Layer 4 of a small transformer language model trained on English Wikipedia (11 layers, counted from 0, width 128). Numbers have three digits each and are written without spaces.
Take only the direct path to the model's output, skipping the later layers: a vector added to the residual stream pushes a token's score in proportion to its dot product with that token's output vector.

Output vectors of the tokens that the questions are about. A number n stands for (n - 500) times 0.0031.
" Fed": 506296467538539546290646441469456452406635471456328520460264456449441508465698473551246476738489590378474456607484548686583576617383599564326378547475584409477374560525544488608444570411520543635545516448508445593402686482426497359570412472479532445654483426625383511442479516602558651458527441601485388331537329466474503421627365546484434391497475561519663401637365260292448603571434
" and": 394464469517567457572540416559572559295503434437478478452562490614476306533586364439562452450480428381336694523211454503615380539660305427510619458427611414577422348621548656589537465540584513437469585568537668414455497644447556487544468500492420778424308527553500356615554507602528537463538355435514526593475474530596478638559505668425473617344564549518582592582651481459525534353444
"ited": 360299346349419414490581171517400582279461492431632510283201599451167592526583492255568393371433619723329365440844742609645500604468360575477442681692519458462249579366446470492478496393695624690749414582333625389417479610448470500447463507490577387581415574296510430392713346423416565533335469520759377542549571377550531477362365725599650488352441464739553369727270489467183283555520
" %": 581393545724488551340497434534406489510444566638350584432458659276537392429454610609371439531331364583370458526662496584465506469496707670129375679629510478569469524413293534594477744447564486400506429488385585764710481486572460608649250477497218511494423459557512513373461384664572615602583755440677371701532307537365789391518543594543707472414524565641770592492504322483384573404573
" titled": 739472374429506609367644565527460538491503375436384456341180342407266543632573493562540524555457551551450574345475191619572515439297594524426422673514584543273398295276409217622441562435634451656468444277500399493299389407607425388539418442466361605509701400478526512455552342403564427532317551476431409483562528458701699426514510482621493330237616532731673443688525249446564593590653
" ever": 487233613429451546310585493436169497399509379368442597371430569503503523627740545569485727455611450467684400529459301660550392712460358500515547364453410554304372485321500436341515434521515588503556454479667387503402390503607679446448446443585497548516563477679534647361711346430494673530468622510582526515636398464596450495617462523521433556494684399673560397452458521538541562414565
" goals": 207454503463646396279519432430423294441511309497514326447549330531587497635624464539112423539630539480563465464652445690540620571487576569367295424602419562320543688531485402574620480568600514507375461560544439637232694420433466353712369602600279442703524338532452700318522509373465547594485571540731478660574445443697619461409403263424512571538418681781553624411608524439402412304311
"\"": 368303646348683447322513471432512481271716405321689531559343628518313453689373534456489522276654693635554584356439464526504588577689325520721551449626442473363518464385220389402310405612645652361302658553576388539579616708470504492454628510520273467474559427530466473627597330497566641507447493638697696436481373727424610358600483762508528691575703432672512479424615623420646549440370
" (0)": 536342569539510431295581427511316545525423456643541518592469455633405609402607634464491543505484408441567604530704539545515546479545617684507358757447568522467437517590551328553387648520661592460574514440612497489628554430430332497656379537557490548578582459603384611412442381621377589418562622636706604643560616431641521412416618358583506455336355639646432444422686552555339653329536
"s===": 433416395508757500308706537395290495478689171536777378224354506348198643548418683626477427329638467504263651695781739576457676665666430606420401661568495943406443384659235416660473486608477486694276478431407308604485504635423482186797257577680448496492654325483247663118413418607338469921289699442596515370565442592313762253492210707606515486611593348803479602510490573367709711698500
" Federation": 536311443458589349308547453431549471444581494351342605563234508500280559429705605607233540593621490375459310603542518555529520596345634552281282521465606406408400560577570652638433608402422594659561488406564398646413611457419466312658369423526521393582518411588486550197441298592561763610369548585543503468561427466637545486676421510435493384399517604583496476630476345299314635592584
"e,": 441591165563473454510282529542579241446715496541457315467287619486705457636623656607270657595500471548361551470541708526577340398679504475496464531442656596548657308512539468485485441483451588668619416496308539357618500737513688492534549500276516624503629523450512480320783442532579401386417580723659384411509295574680458672382610591435374438421422780710632442496686279558379323580437
" birth:": 463607665346753693323495342616477336644030484401378347637321268118483500641554697404470639458424526673561370691897448626711410344200650702197261422522464557195260566557235423739698520166657566698711433401387373625562500516519315153391358266746205551701585285443292765310623326287745549574310401436781624382617281398438566465776534245920703196382389674946743574443598304308367535414618
" 1976": 550516524629563389377550415570468444395518355486557538430375384523435596490644575411602668429343535550388526468803487474456571602363640566281407653507523420301474546582469371602384727383421528730533452399646545461598593524348517533604494542474302495643542519426396529433545267404432514481385643595613386351541512298497470601455349567676538386549390391556543525643409475414445561606396
" Br": 461531470372483476447481530464480458451492484566550514477401371602454478477626588453448599524382388531570429511572513541616633508442550508388351485600451500514508618445423528418417480445500508435472449493596559413485578560531612401526371392472498522590516454461427550551575579553395546547451465439458633420493387364514472554490440438539436420534514502461584433533457379400514590609564
" constit": 379379440395485491396417507497551509448441494433394632618510569425318457575594467549489403535433438425581424500604371450408469356617481500382521663594439698270459500545510538664425585542352568440596481411475505531589500503561472534537469388457471567621559534591500556286307359531463569550237680509410512563596406503267473512605322552539805518275485671714497594641482375507370545500715
"#": 497484535455460379388519539420384324302545476337459604484345561237382617553433624494476440319582604733354476586603565577490338548366577626320355614629624468382497415327295650524489327507658446610604474423598297527560569387553543476598470592425262345506540496443565597380624528428584643638644549578570293615518734561390576477574454633581761653215630547810634585508569403369692431733392
",": 453641710524591266616447605424391583536609357610584440527573714595550358191687317557485643437560519445397671564529543567649298419605426440552744359392531907402391367761303477325616582463496481667363518391544640687441419429392541527663613478606547677568351471528388440660369583574623307577488434512619504401494628590542424343427456565452294699569653597666443504517581035700642411444557
" award": 448437620405484503435506583483476281322526289530500583412472560591548585568771599618594437526612526412585484568452366665725673632500626510523423510660628433294574509343483389529439531466397494704558494360624517577354462363561488356497494694535496482590583459632481582346460341438465409585547477408615327601585530420608730465574154396381646500405522543679511557553668525492265549560716
" 43": 464399449574462385362470301578446524550514460580329476400463423588414651474561493435564471406491545527477483530763349536617508455317518564397444528494502530451507340521510516495344523369562498507526537320404541450612562440470493565371509493524411569533624362506532511398534421461579487601421505372596480391517391454706525518341393438550607441526413520505543509433525384431537583385486
" results": 516584458612529644361561334471576699414529401445422456504561425315531371481843611479387487341594404494692439459607528506539467538440575530325446675560532439401494626423448418695505420472491497516309669536331358518452532477520319401758506570535443370596463449447312782171461320584431509637507529533461368462585533355557741578401397376618569545500388643685544521490547528512422598305584
" chronology": 775504492685409821329591364434481623472513439537508620480216338441126603507562558584496593355631448344500400508516467605487658344342841604353422667419630492390570496524280295760511475496698647620672528524488269487561453549664488321441319479708220511546882390365375697070331558458614484714197326380615455343608709169427620376452115685626603260521422482648549398533514554346591471481576
").": 427314504467703595391616295345495396339611348468508460388412599483527535720583296398479531811465284480475568336658430470620691483515541533443699536626462686285181334624234253598493500573455512291599347367292427684445651621511590422473644427469373690340419514702359392500587494348381795327288824877630347575513517572723583378642227673391587449500573429782505316574491492297590775538463
" =": 537391466688598500391670372467782638382566354507486652559450431618367487407481598547250496410581522660532500396507613459448303606513445602687409332326606664642566637476286406379327518430528400421411432578528358228559533478345349353431657454301325607568686617503556573324695510644533617524424614332500390468496598529293576249522313706607563706529362676641646676440454426406622678646436

Output weights of attention head 1. The head adds the sum of these rows, row i times number i of z. A number n stands for (n - 500) times 0.0067.
o0: 522626427594626398414538643426414544369423466473680570495603572620589662553376450596414501603372549612429481647504590631549490576665608433484393754376534418595374195608505429239643640361568557290503371593498669361651456616574476553593301472523400417466677541306468451616487763516647581554531255429600581666180585623436470616354457456585463501442407517351660462418428220439642473624253
o1: 450566591568295683410496678458789522621698432641425547481427356359576446430292625363302515596651561449389565548638376285558448500274504473274459423658440633479503507328670432506588312346492382584442524615447327546498506491401510632558548511440229466381655628434548492511271537478538362350457442671552341430432644624434506507623608369584557543500442507608636552464551442560342419615490
o2: 850677458609407494723500324482576397698389679431543533441571543568541552597491372475482670523595348550442470444512459313572484619422537890578449548549488751679640198316557416376472551501555566474434475404579629579342502685598505402506397548565498458431462685546582432315556630515500334315595502338383556446549681457610405671618519589342413556663535437721434422537488574519659499648593
o3: 457760403516424493370401576476481452595530428500538659516951513503655540408576505444541640379511427432255523502586602572623430450546506492464570655711608593528509406622577406626484568258496317416431330430396630249693318561577488438535672512279324504681461357539523450342530531288677465455539554402387576476574636444597538471391461344424403543625439567535633503482669388581507515621814
o4: 537647693432465433634491504563422740466596576633427515452488474674597436407329463363583431478487607401429606559495490325525473542548419569447437379545773461359621349391636646680553361514518526434714392598442494458522441461425583586598360605593524585389631708302474458596453601547493589434510351496682560387581486708601496482468326470587494482541620570364478487446433523589627468458440
o5: 541609503392507396506595651376511283468307349440518503704361488480505483651440750481409543533501398414372471604509490419425407392416526618255445438467411450793662604368593468454457409529463628616356673573524396507518625433504427613364545473695436546727653488383694541533496655577626364590454502438318467224587519480594565439478664391659359636495764443371427647592721525663448442644554
o6: 632295557416673361576599460435478310448639392480743613502422534489756407555456357630597353458522523513548515351454548424346416557428305687519471413540539380417636570602504640541573689350657619288537697381456758451557668618597526575372567474509421573481332511626410401676783534397497788416581484524631400456315494496436643456586486519368566370277475590312349501508621551573655546463359
o7: 547404459611582349526696529279528507450531611453426535632507250660694699474497450478451443421568493532475542558397548681410507546754441502681559525394390513309437441418473506418519550445468341477429310495477380440383439559505640624684375509278594543477363579567419539480302472544377610337391442567342453380591476455473441438730246514354456448408620419461680563557599552495590524461610
o8: 400564365513366525392418387620539329461607321412438461486439520523482485629469372415466624254598427486426396591395477492364434423519305544595469440546499459388530417504405600670451540580652658628389586583551391481552480553571484438445460673610230434440479711586477530477536539319622523753504686271433528692602518598452717514517501459516406670501479605555723459491444451590456390557584
o9: 281483573512341582545406432532362559524435629489565407403561349450518534690480491496605361656481603574420418512563442449607566585641564089520526412813517367246494364480495542544501458583438511333258574712598408588261373572805380497477610466566661693517504584624510524376545366538584589429536532566341513640542512706572678746339533493477387695467660676598445358387452567656588469524517
o10: 428607433481408449598513541387526351354402445670242479391551312416469580426392633608457379427414563680395504506574595645528316524396526541191508407479617615605446621466449701416583468491413400602505506307600580597483469564275539436467509434421375368540475529557571632536684692380647505490653458376557417425486480504587842405430508587498681559422507597470498478612401578464597403600484
o11: 860408404574553504503538475514627444627547787479598297621529491440567466581385371460502423563690455496562564336563545326664341424213576640235438650604700521622600507456318357633736343474397550468785439518479407456507424448610420604556496505547536527381631404771455521329449494409437399537677440484449476605447629513368534641705575637526535378610514335527519360273412541630416383323554
o12: 402584530657537520523518707269537374458606621398596751616581445487776557696385686381414518306629395453505526298467459400664502581517463381553766618323544632492347409396388633475406606559436633614445507392486408454493623584698538384563491410479521334465789719499456560457542459556517591569589492445546624449496527649514346411424392580459508486628596536545445384501779572596461531680660
o13: 442530501601413555399641423501340396485476523423391557396647444581377559303527497447367482506459425636592473476316651641583518458503482453455742552589431425476387425649708484530525462515454392600618636438458674592462646475441474360559514563438431488653635356585316508526494679679570437266491783589355457291519476602556560484624455662553425339083160509808612589518396556550357404556660
o14: 354541339556362409352467508515629355413457573484518515575584546520281568457651537527398534600588598159224336684546460484527390390399490325291429471360395435529538387422462570483450499427433580433602419362661513539732472549381384561403470542517573502544381718253261472636384575389492440558321446623562467407243341558786625476562538453493545561614609662976533483447448457445487239369394
o15: 484523508330534420393504364481563432611606420572760653556531678387548498465395615472626371403445502508572596538335510344588523459274455554603377434426464363292526517538538441431530698341586472463409656525537387746542377526594393514284466502491301417683437621528368586345499473363645398647555496530424455395457546735265561426515506324422419506548621315365694481391285370429462362585540
o16: 470627412465815447667429543541564545494668468563478440721349489490432603618593541696483575462390411655355744270517514420552414372394550472568585432281426468463521551579468269471638527596564646489740536350532541562737572489363350664529585669467620574592530361437527542454480512538536460438564461364674595511539511478696527635655580397354521474504251554563428529493374427657658379477443
o17: 549525389469688313476494352515633399531505587418414413292438582748487501426411413545565435469505505527455549557523520637645412462454377439675438555463469576673497701442473434421586459631612398638556608510522499310596377637561348531361637544488471457516645520515485509152657370364503596396427456153537506406481564454657467683550392570543426518394437442516579549551553397447351739386561
o18: 448482426441365423470429288516418418439462655587257428432454667499518544507491458520512604491473621508453543388433363536559615497505585633505735473572401517443316285582404380465546336654571634488441443484626369644487458530615609425396488356388574641531484489475437680514544523520467396629535522352357403381709467483455616721653453361288532413434718551561505338480421483524172516624378
o19: 604504698378546687505435503548575384668514461411524526641497428472453496447419665465528662381411668549510351543529480544342635419363577530436405499564454536588536720510458509281523439522445557554497546512463332663475471469501457552699545524624505339692532496288530635403618244383499451577600440400571368558555451498442513479498597528555378502523526568521714566589590449628214500550510
o20: 438502547590647480585356338632518318514606491460656697346391609575510633376607476588387715463400619499335523609622642509493335597567389287370418480615509473590641569590418430368305620686589569489458342615452439681606629479435613475433544316677432468747395435695434468544449579593475357326665648434616616559295723610507600550631396458523556598529411362586425631384406648533474718485375
o21: 499544549360563525338602459659460711451487455425530490530498537494501451727574437404520337374584369664547534579358813548520506373537586205508262603488562504444461601465678400622489447471430519403515568468543504600580392467478328623475350310539285587465398474583279391564508358303762441626438448493622456500641290428454626527522623640535522592504580420588470514452537538505356599551551
o22: 599612338415508428512483516594550343537479498479481355522576483668384334421603532482551457617695474621523400484617494437374377496427522614403596530431776581431497531533300582361365531605407411621454563414478372363439699513515583502454706557492465514699394607694358417652454582408486526496436507408473586450871275472630560290678509580550652593408489425661631584381528283548420400577458
o23: 326645503452520674411380474529543551608453533411396338602408442441498341359703387586432466524632475395715649558577533495368374543584411193442490313536516543635419565442611487652421512482431577389373565473649279716395562503702467470522725364423450424463351493412424382466666395750711433311372432491433363466355324494536579357582504641508641469565383545323752322575474554468501493436600
o24: 628393581429498575271586470301465304479632521609407395551533625487562495621489381618449561611623542576658360409540576602499784680246640261471509455396489439504475490417533444449611494517646604516573452429177432742436562588565557722471539310584511301594357540668638378470397507755514520465362617537444600504353342486421463529446293520362472501632820408401311601384416394468692315780472
o25: 475587463420518446482448554379497546496631542635632525342506629574494673656400282495539420426651512542685572443545438445583456395423482736381377529556462317406493233390444543460586318325646323276615469694586588638435540514553414703451534708507486582468433432466474361582657476510580442476639467589596429518649652485303618391356584648357635435646318504499478361387525528453423398366462
o26: 611486501451520546380458275423539420576461320224445675393498595627799462446626704573461552630281322530415415767483608580435424690536679423572528701473477476580425441598583710610641626614455419666548449464550524785704661457356566675637231574529589473523378545462439599521473498656543448577535395534565638596418461570408460322405553431530567681523612687351526621393428480430533374427563
o27: 346442518601544591632487460336569583455547551554511465434401230466557584482644431459637362461512493220596559506545434536541412476601568448447587536550637471362507300390551448458687573279475388482405568299428328473471706571414449345647517433574546627570557385509509652592675504559485400664464360341455531380432391239586541641261438420420595552547629473574414556486288499417606633499403
o28: 527468465499472449420619612464531399403474473615512648391700532206475466458514604577617376614549452473515488612377711403441524543621392481461206694412393602398602483659413588576440476486615423521348541546459428534801398437524451455428390649664532387420774514497559516540539639458501553605570574305469641522616633686538588412504550585568591594554425369499389445278551482591606398437598
o29: 522607531491561600344544713484415298489488528371458481549500284548607442563411460358528331534451568388743502515549356492540358372507366431796177658478534407479603434488419558432446427317257522688511547551545406456468522496344572501361454359381559245410398431528475400720563507473573376479396513703422536628302684503472477311714307597714602521547567328383520435653535667472387429472569
o30: 547378445559647468428714648546601527352445421451584489376636611523466470738402478635465551237559649565484483436414644454431644681551525736594535363494569477441562461555458608665619467493573431504470415407599700535404385531419385536437300691544442606599360547362367404539545451516536656553398371654558575575570441523441630563537466514728471248550588641476607471631402646374582337317463
o31: 712560304287478501530457759642441580491471568513545449507339446445443510554495499579606394339497481553543384555413462585477570486497434355290502474577479502392366589462579354718409511543557413662561522286585642564331330634720490587420575353458335401465509415386576626537543554451712335552744542280535519450626436393450752481501279386510420453520416477476629589569452287592508265550457
o32: 525435411425688502345436564529553389564480448465560543460502436762425449508621514395546557543390480580519696374472555475415643141550474602365586484288229572608331394464446097506467496648354433407437441538361498586641298433377502561526632556458556393606565548470434485326449608513521483486359537354503643453233346438537535407491618561542495583412476423452415412599429524430791457502481
o33: 410517654504451521524576517457442365535388656514542462595361554563587247621418494296468390687406454293522655669545294503655409486520674769548224354454629530505497514621342457478479540317555502378459366305402573578502626736615600654312642493517479636448323313666389605456601496408645565455571557513555576603335403698552585542520591559543348635407314526254556404497538520590457395419537
o34: 332452494532547509544581490446394591581538620648326439549557512453424448381549579420586687381426572611571529381341485373713448512502462549523455552489636514579497470461514519497448484471623671443562529483573414436486556512649460555421465523459345526419350572499583545570312333526525595541460423405420388499565567446625763342491537610521523553566637543428588589512498512443349514442567
o35: 553624601556414606450312605156521545492752444666581678579386545625750688487571439381318550587463304582393483579534591474501594504377431480514558365504353563717537522625487432278639427542551435518511521412421414661666782523496398538463708490348587499366262640430448568648500661574642544341550487672381471462381788466400449405367507386509539643808500561451425233223451597321570508631298
o36: 601525512532655519551562410452644444449594532353486491831323601537483628530356393500329783728358584495544519316554555421512495433492607424323532540603515520580410551638346536552635628778320303457512484420342282632704661489460509613456540500618499390535313618617744381374489569403321403431580617511508363474772483519443573429652468656344567601673605626516641429499444256411593626611733
o37: 462599512437643708576415552456433514548438405410555577579396489505349675603554408523536449656286523579575385321641480290568603549512522312608648682648664676494340503606508507607605594679401651553682282507446605542518554506386706361344553508345457750723545373514424397454502374454471819301427459567476403345471838288632412556251291470704398414325369431575410257507695588538517687458431
o38: 561368427513587590626434466515592481382400516445203640399537609589558628516459551513591538446588445439546596597612467635444475443474410454414611519469684529431638355516533354478519469555538286556499403554408575540615496489515687465315519415562494512574464792543571485600418492555356528559493456515343440498508499636600311663511532499600515316526567224385397417555297586491698280747596
o39: 561567423500602435611348526516424351724353338517390530399493533519519351417625472362652552745429516441382436545425620358514394557409450248480400362481432509561539341476593513632632595473327271557528458480592582392425645568701498439373469548451670488596426567557468482812389592339378385416630368355489520563480674340616528548445560377582290249434553405483406285470551522527204791531760
o40: 488613472513532338416468529702509451671552360576561468379569514380529515469508464594406471587452442550298744451637449502430511434537465532505254536418316528435637718527655620685482473488372441482471458356388532612635625275566347516392381352528553315517432652433308538554471589537541455550365472413463444642155361471845571417398606403516711462467646523416616684489297600499452594489500
o41: 348484443309672498550581485645428471659332532713642381541737215614464427531560402479649430618427352219352433562372419403550510356201394371645293553646460534631558451519631378469471484529579528385294589123392696469606483558630671640544400737564465508585412348572448245529535635226376318467327379522602433328313359571501351506514465661503388422570626432399646406620681465548281597405700
o42: 457473530305380334265460457442558432511479674478464626360398605671445533435458381494579513492506554347455722496566275544583468388556485168481473472541405488542608630471590504653294564500368476466320483406535570315417497615478437428622535636445445567537643345475372468652718532404537477595467567492438523465521602455581491577630567618494459571423520472531490729562609541492432655552485
o43: 420446483530537531461413619546453434405556571430653789462577334621534454342515573412482413507481305513471278335334392470439423526469417450786404491561601452570609353322501623440501384427552495746776521484575504411509382488677508660258391561508481465640624473524393488507408484582432430518515299561353671546593694481385633634635446488482502559331532487531510255445488466615487634577608
o44: 634439475559552593632455474529388344541675710517617647375331376478395453468295544485533407725740459429373506576451417402652530536657517361563517512337458612392706496365400616433540384579630457515449539501555601406468409482418505309390717306485339519580741488608533369492509750410427781522407499667531556478760425618300496321389523508378526529627407522447469445404521529461476353549593
o45: 403528462560394585474561535353498769333467593447462512420645506547448498529344542505394569532423521687560289533785562459539589789448458555492505416441459345384433353501451476343480541443511564520516495577423455408644607508644312656416423314531400327381601400634579413405552367593498608635619418408466480491513508685571384569445377395478584513538390655648432363521715508538481238578613
o46: 600517395696611711422432432603513371763482590695508414554489415691435339490257610490426334603570549398425503477609467452590561474566324759510345610323487585439678521458329414459631556420502614743687290441616584582529648646474425454458621523385657422518409531461586447487474360373533290378752495518467348631313396377427676757557573728545456458441483514508414611318441400395396528579478
o47: 449401393546417480567535597318458657346403448399584408531549384409373407522547495488462687493424585527704579450534382437469467450472501507358649536324459446493457454368414389269525474553502522734498607494602284603735493359582625547535440627389440492484367535459704431485599731578368521409565620441447515503437281547405381284523624546393499554639607412458347526550378442463537476562604
o48: 461636579495558439660655390402389562462583434710632558519741657468548449671606538285689571501503484400527536280361506540674494424412413271410355608548457646439463332625464698519318560414571269443546489578549342284385282579726455371622860420569410491433368391661457525402793411666576478501349459677589566538385463482502658465578601580532566413460529607550490355399357431500647643321385
o49: 333551567443493427308468521476334409620541672500737388487446496431620596646435500406563677430455492506669384299461496444555449564523361077671419384626384513358499531450661643492504602373558450238460513390525791654378609410538615564552544499466497468472278470626603545615504536504616613554727330585532421554531452360741625701403591391639595511549778435274504286449474432527415464644376
o50: 475216657265498505407478496584405462572464575434596430518322289568439352402366606598582437384671451494584443246504527304614387560351418775955425445504541567603577621525549456646349391501276519366340762396524481454568539437452340580496643284637431422499290424443591593448411502707529691430561568489440532627398364680493746469770360519647374668591489543713491450524537607485568744394469
o51: 485327445557322388458393403541382479459684445521617529497586524449559365618574381472681643397585426575226589534568477515610624607576454083571755528519536513482355393530558625304560471622683536459497464544346590683470437784307591576440362512575608635479372466580494414578470309522576444539638568459587477555669529531410432482467506572384641617434339573826534468467570396485291378456438
o52: 606397471432462270301588598629518397428506568543706636493513515478419470377550514625451522541521465553646430215582607599536330674466552643478304559625621264648749506565644565479365433371298368398438382336562718332626530349519357376550433574417478489402345614529426485760512599515383512553628368480569518411405486529436387486599627391648392408477357461460525366354550480396425397560505
o53: 551486523456494437507528620638407362497568432326472425616421647391476516476634460494284520407471539400372486502553449523473611557645622690365475513431472541686766421600572576452357528418509565666619570369463637567658529426635441501548477325262552449383453565296436367652371509408573393447400390505625400553444550551428507633489534622451296474316442562582582569522505526469307486548369
o54: 563431581366516329444543563584404505519366400520588425478466601374570435348619467518300523549552489500515670648430632527503411608372453546555556370442506429575301494494385572649576538424598574491408449504482495417433373699422497541609577351559530494601461491493539501568667781468664326530623491576449277338579416589677630613644654605462414627404509551353361572566384431486449470443466
o55: 526627499608220416591601544402578530492562608560386567486618541407595477452375645607527495467707500465466454489433467368463424525569501589443282528447469681415648577681483745337444382627421460458372371531602480396501513387441452377469404481522665548607553404452356437437439514554676487783476537300644599401380615454591631441620840331660475323157523542407500511416535330595494545404587
o56: 520359413382585591512588439334418439603513482606593349364459452330587588499401665480520529423574435444451363327436372511589654419466657431459489498563505189643356335580633570385490573687505620200580489555433504535447500536471246614448463494580698558554372604562493439639490433433614609393667766673567537501569524653362411525563443534641396442611448481617401473441621565585415550385365
o57: 428300593663462562551652424624369412597645299452566584628738273412227428396445492471398485310423409372601427623565348613500480324332300049544407428498344469656481396526611336489432485357621488622375487438365318621541578513435620475569354592434550525614648478416478481384560464449630535481550389206447462554574474358557496388614538469571417604284490432530497531477346517389635331631322
o58: 561492606730462584346476427340479478465660383612733473560391369474456513425478440390434493373365597417398508344539369399586534593406143711369723555639630450506749528689598675478621433517454498557594440435298429604571507705517590455474563544564445500464689661561533384349485328688395553508516481477555427471672636360330387549549747649551535673639598504619527603471528652685321232299404
o59: 289645605490446379313466393494510469548493726525415782410647575656713620511366382470403418507614378478580372451469686609533444270504519697630564570426466491586639355449647628470677514374579448337528426430528497644496727616413516571555415420348623525562376276594587217701624480502557497435557523658574579514242544612499494326463305532553591415623488491543332509645395170505422500477426
o60: 508582399651517476619441599308560481432468598521652504431397552523531395486422415560531328536485437451618585372425465413456624588404439472456575601718449318497523615423374478573344298565467378505396550566563567446549544642414381313476368483502215493548422491545388334467533610302468611386490327590523619549509450411474385460475656671503514538567490570487500492419560280639620621310406
o61: 799413691532251565539410273242617416235670353377529711671540381456607508536498304474365315552618551604566353366511605564518496443567411314476286564620800483250596534627481630572580454446474621558533464418520508465672576624458646569469602503578599439525838350676406522707553486707439396555514404346596515445390452480439529558589513570541584693684414433382510511397584373513445368481453
o62: 453386497454678438501645533551431461418458470499450400365720511460512587446379406522571485206465392333650415512503567610607681391638562171556292558363446419329536495460500421393594270725414502511546358691511555514581728486304378326443370478581427403442562552501597642504362385528341668534501457406564487527326558432471493439505369571398404537415447647363522402354421519539477603563553
o63: 440355624616442490602549720400430590406476502515688434529360304545450441543556650436448625377494530612586523585455469629373486587653322268381381479431558397583427616437325423563551320367664388432556330487452275651640409520381476386642553455386603717465584544453391450444418419678515509744691536621604629589763556652461446569466427566578636374589449590649398455420401225558789509388456

Each question shows a token from some text and the vector z that the head gathered there. A number n stands for (n - 500) times 0.0047.

" until": 539433347626345563343519510520427308578569483533554682468632548534522640648392498543419399412580564334560427546568545431426428599466403562317601437545345506360474485447455664373513289496521511
Which of these tokens does it push down most? " and"

" Result": 496481409579458500433513517487553575672538498507376456403462505599464471582404542631619556349582506343475439575465542584519408650543588393419528576469336449498459463611422606446427509804646461
Which two tokens does it push up most, strongest first? " chronology", "s==="

" stat": 442446333553442433403476533620498428471543629442493649502518522571445541490423470607503372424570511354541394448535411544528513623502459411394503615536465548438414454491482559438415499515665575
Which two tokens does it push up most, strongest first? " results", "s==="

" Ele": 524373395506464473549517547440551422464599505505473572394503505552480559551450557482519475464529551438478480580444522532506531606471495476335627532476382505573483481502458548340550516522574595
Which of these tokens does it push up most? " Fed"

" through": 401472313560480452404401573613506412412540636396516604556523527504485551454423379585550293413593574299580370492500464600533478672530429414390547699504439531392384493488459641530306501521608645
Which of these tokens does it push up most? " results"

"|": 430574217558573239413865664614459508581556542699394666397569350603391481479544340332644665390864474412568474418509429679377417642801549362300591310433500454533228437566538469044405332665760760
Which of these tokens does it push up most? " award"

" P": 613253459504443443526537498446500473448615546505593591488540511582460423507506559538526467399571574376435481580498497519477487567535478417369609527489345675567544441559442585393531490637636605
Which of these tokens does it push up most? ","

" 9": 608446367558532447457460463528411445558582581540506455396473514612440457549437644470522459461503567400442537543575553507501463542519420562313619511529392674560462418533501591400572531619623578
Which of these tokens does it push up most? ","

" election": 463329328505419535610506525362551429490493475555481483341531513658579639575408614475559565473495554396511428658242472455736553641458411428345694539506485323641510537573395541322533542596585455
Which of these tokens does it push up most? " Federation"

" |": 640449290552479463443478508519446456616551587592440579470497529630413435454463595609538429380554517432467399523512530346489458658500548505306502615435308535488435424568484570457502558714686603
Which of these tokens does it push up most? "s==="

" it": 481319290452389381509481411595388426601514499522423672479545430603471401418389478639415424505530480403451246510656419504394479775472501420322459617626448514477290459509546561330473463469549567
Which of these tokens does it push up most? " ever"

" PA": 717198483500371455581545472412498525397681607488645600497568565595469367482552593454517419416576504335355462537453493553501436489568419426400558516416268682651666444571461532420601461638579596
Which of these tokens does it push up most? "ited"

" Ref": 729205409550543483629483548386450418459562564475536543441487679617455368370510693403550395478455443443399386542501603492566461499494341495388529457317211656682652470589478404448676519651610635
Which of these tokens does it push down most? " titled"

" of": 592396347525478427513479529539450516535564605522447556463441494605474492483483555514565488374513522426482425508435496528577552611501524489370562592549381545559465474562467532395520554610672503
Which of these tokens does it push down most? " ="

" 45": 588359360487478407546428410434555528469571600480505437350506561674491551533544541419601421441563595408504532491439535481537449602414444467436624510500377540681549478509487465408634456611544650
Which of these tokens does it push down most? " titled"

"\n": 682162322623436430733419416391553566442575715536522550315543598743530495431740614330588491497495570434369644389517462470608560571544387353545328584417328576715716486507596256634927538694390633
Which of these tokens does it push down most? " titled"

" 3": 546458314487473441514457538654521423498588652519444589489397563602414552456485539575524449371518470460517465463474478549563658631447570438337496651647388631475439457556485472396565568597645497
Which of these tokens does it push up most? " and"

" ": 565465296502478429486473515562503433525579652511440607472443543582436535447469553586512473383505451411525441522491456501526610664449556441341513643573328596483431442586473487438537606654664518
Which of these tokens does it push down most? " ="

" One": 638287415508441450561548476439427543430620587500576528439520544619492459521521593431538446448517557395387513544446488543550435484543411458426599551429349558648606455543422561421548535581654615
Which of these tokens does it push down most? " titled"

"a's": 506413305632433476486450511557441465529565575501440590475504520589479544482439482553520360452527531373563385470585459490521532679484451452318496702544456500457411510561493634480393482546534550
Which two tokens does it push up most, strongest first? " results", "s==="

"ould": 562481300529453417458524473507461442509590623539541595432506513586426506494456525537467462396549566437508499598496500435492454654496484512392557558513387565464443475517460624422458527619643592
Which two tokens does it push up most, strongest first? "s===", " constit"

"ah": 633469278581431441448488542511457435631603610593436595447470519633417435440442569618529448364522533391465373550525541385482458699507538500300497642460315525448425419596470583388493558705648541
Which two tokens does it push up most, strongest first? "s===", " chronology"

";": 738456309575613318495402543569390360439457543612493540405484596651248362582510679488519348470686470416444481443561490378531356572533449532292461639476242681474580426477459558501586516728679611
Which of these tokens does it push down most? " titled"

" and": 471324344497445328449548434631463475580566526520474579558406448579447584427507516616407436432595574381494392504634535488483429633500481398366577637555453585455385458437509547406461552451578582
Which two tokens does it push up most, strongest first? ").", " ever"

"P": 566247458490443425531534494432537472445610524520587597493550496582473446507514531561530473407599570360442475610468500494468481573515508419350636538482347673562516447552437578382501489643643605
Which of these tokens does it push down most? " birth:"

"M": 654244440494405422530519487454509499434649559515607607480543538617449410477541571513501434420604530347389463554462509520483449530526458431372569549450288684584561438543475541393553481617594607
Which of these tokens does it push down most? "\""

"ule": 521420346529415433438528491541488393561562563482492621505499479539500517585446533632412421403499511416547410555496442488481491623478499433390498554489438589447429500472570529393499537544656528
Which of these tokens does it push down most? "#"

".7": 603354350480481472575386409417563501480558570480524444323536548675542533554537537430597440441547587387498504537444493468575448581375416478459625559512384462675541471549492469421635489635543620
Which of these tokens does it push up most? " %"

" Yam": 607479193654511393449410498479468480455580575558497679405456479742416478447479547635507442402542610338483322564643573464579534704493493383335385624556306539490412391563452665375564415596647585
Which of these tokens does it push down most? "\""

"a,": 496374376547413410480569489572453382570557538454463594535448434560502573602471528636361391472521494420599415486556412544524538593453465395410496565508464605423477521436547518447492534467593464
Which of these tokens does it push up most? ")."

"s": 491483438597448505432530520482575578685538487485384465418461488562467447597377544626625555328594525340464465586459539626512397658539591406438541555471333442496471485625396615443412514798639451
Which two tokens does it push up most, strongest first? " chronology", "s==="

" −": 621394390575510381659497527553490385567520430605566516344434581494378380459590692464618447425524526443294576510440497390532439597515535632230552497498452620580392465662579442421589631700556587
Which of these tokens does it push up most? "\""

"36": 482357369498517512567490446521518495475517415535492440376481538644492442609529583449594490461515544438431516558411542375508459555450455505312615538552441525598420484556509469486545531614594633
Which of these tokens does it push up most? "\""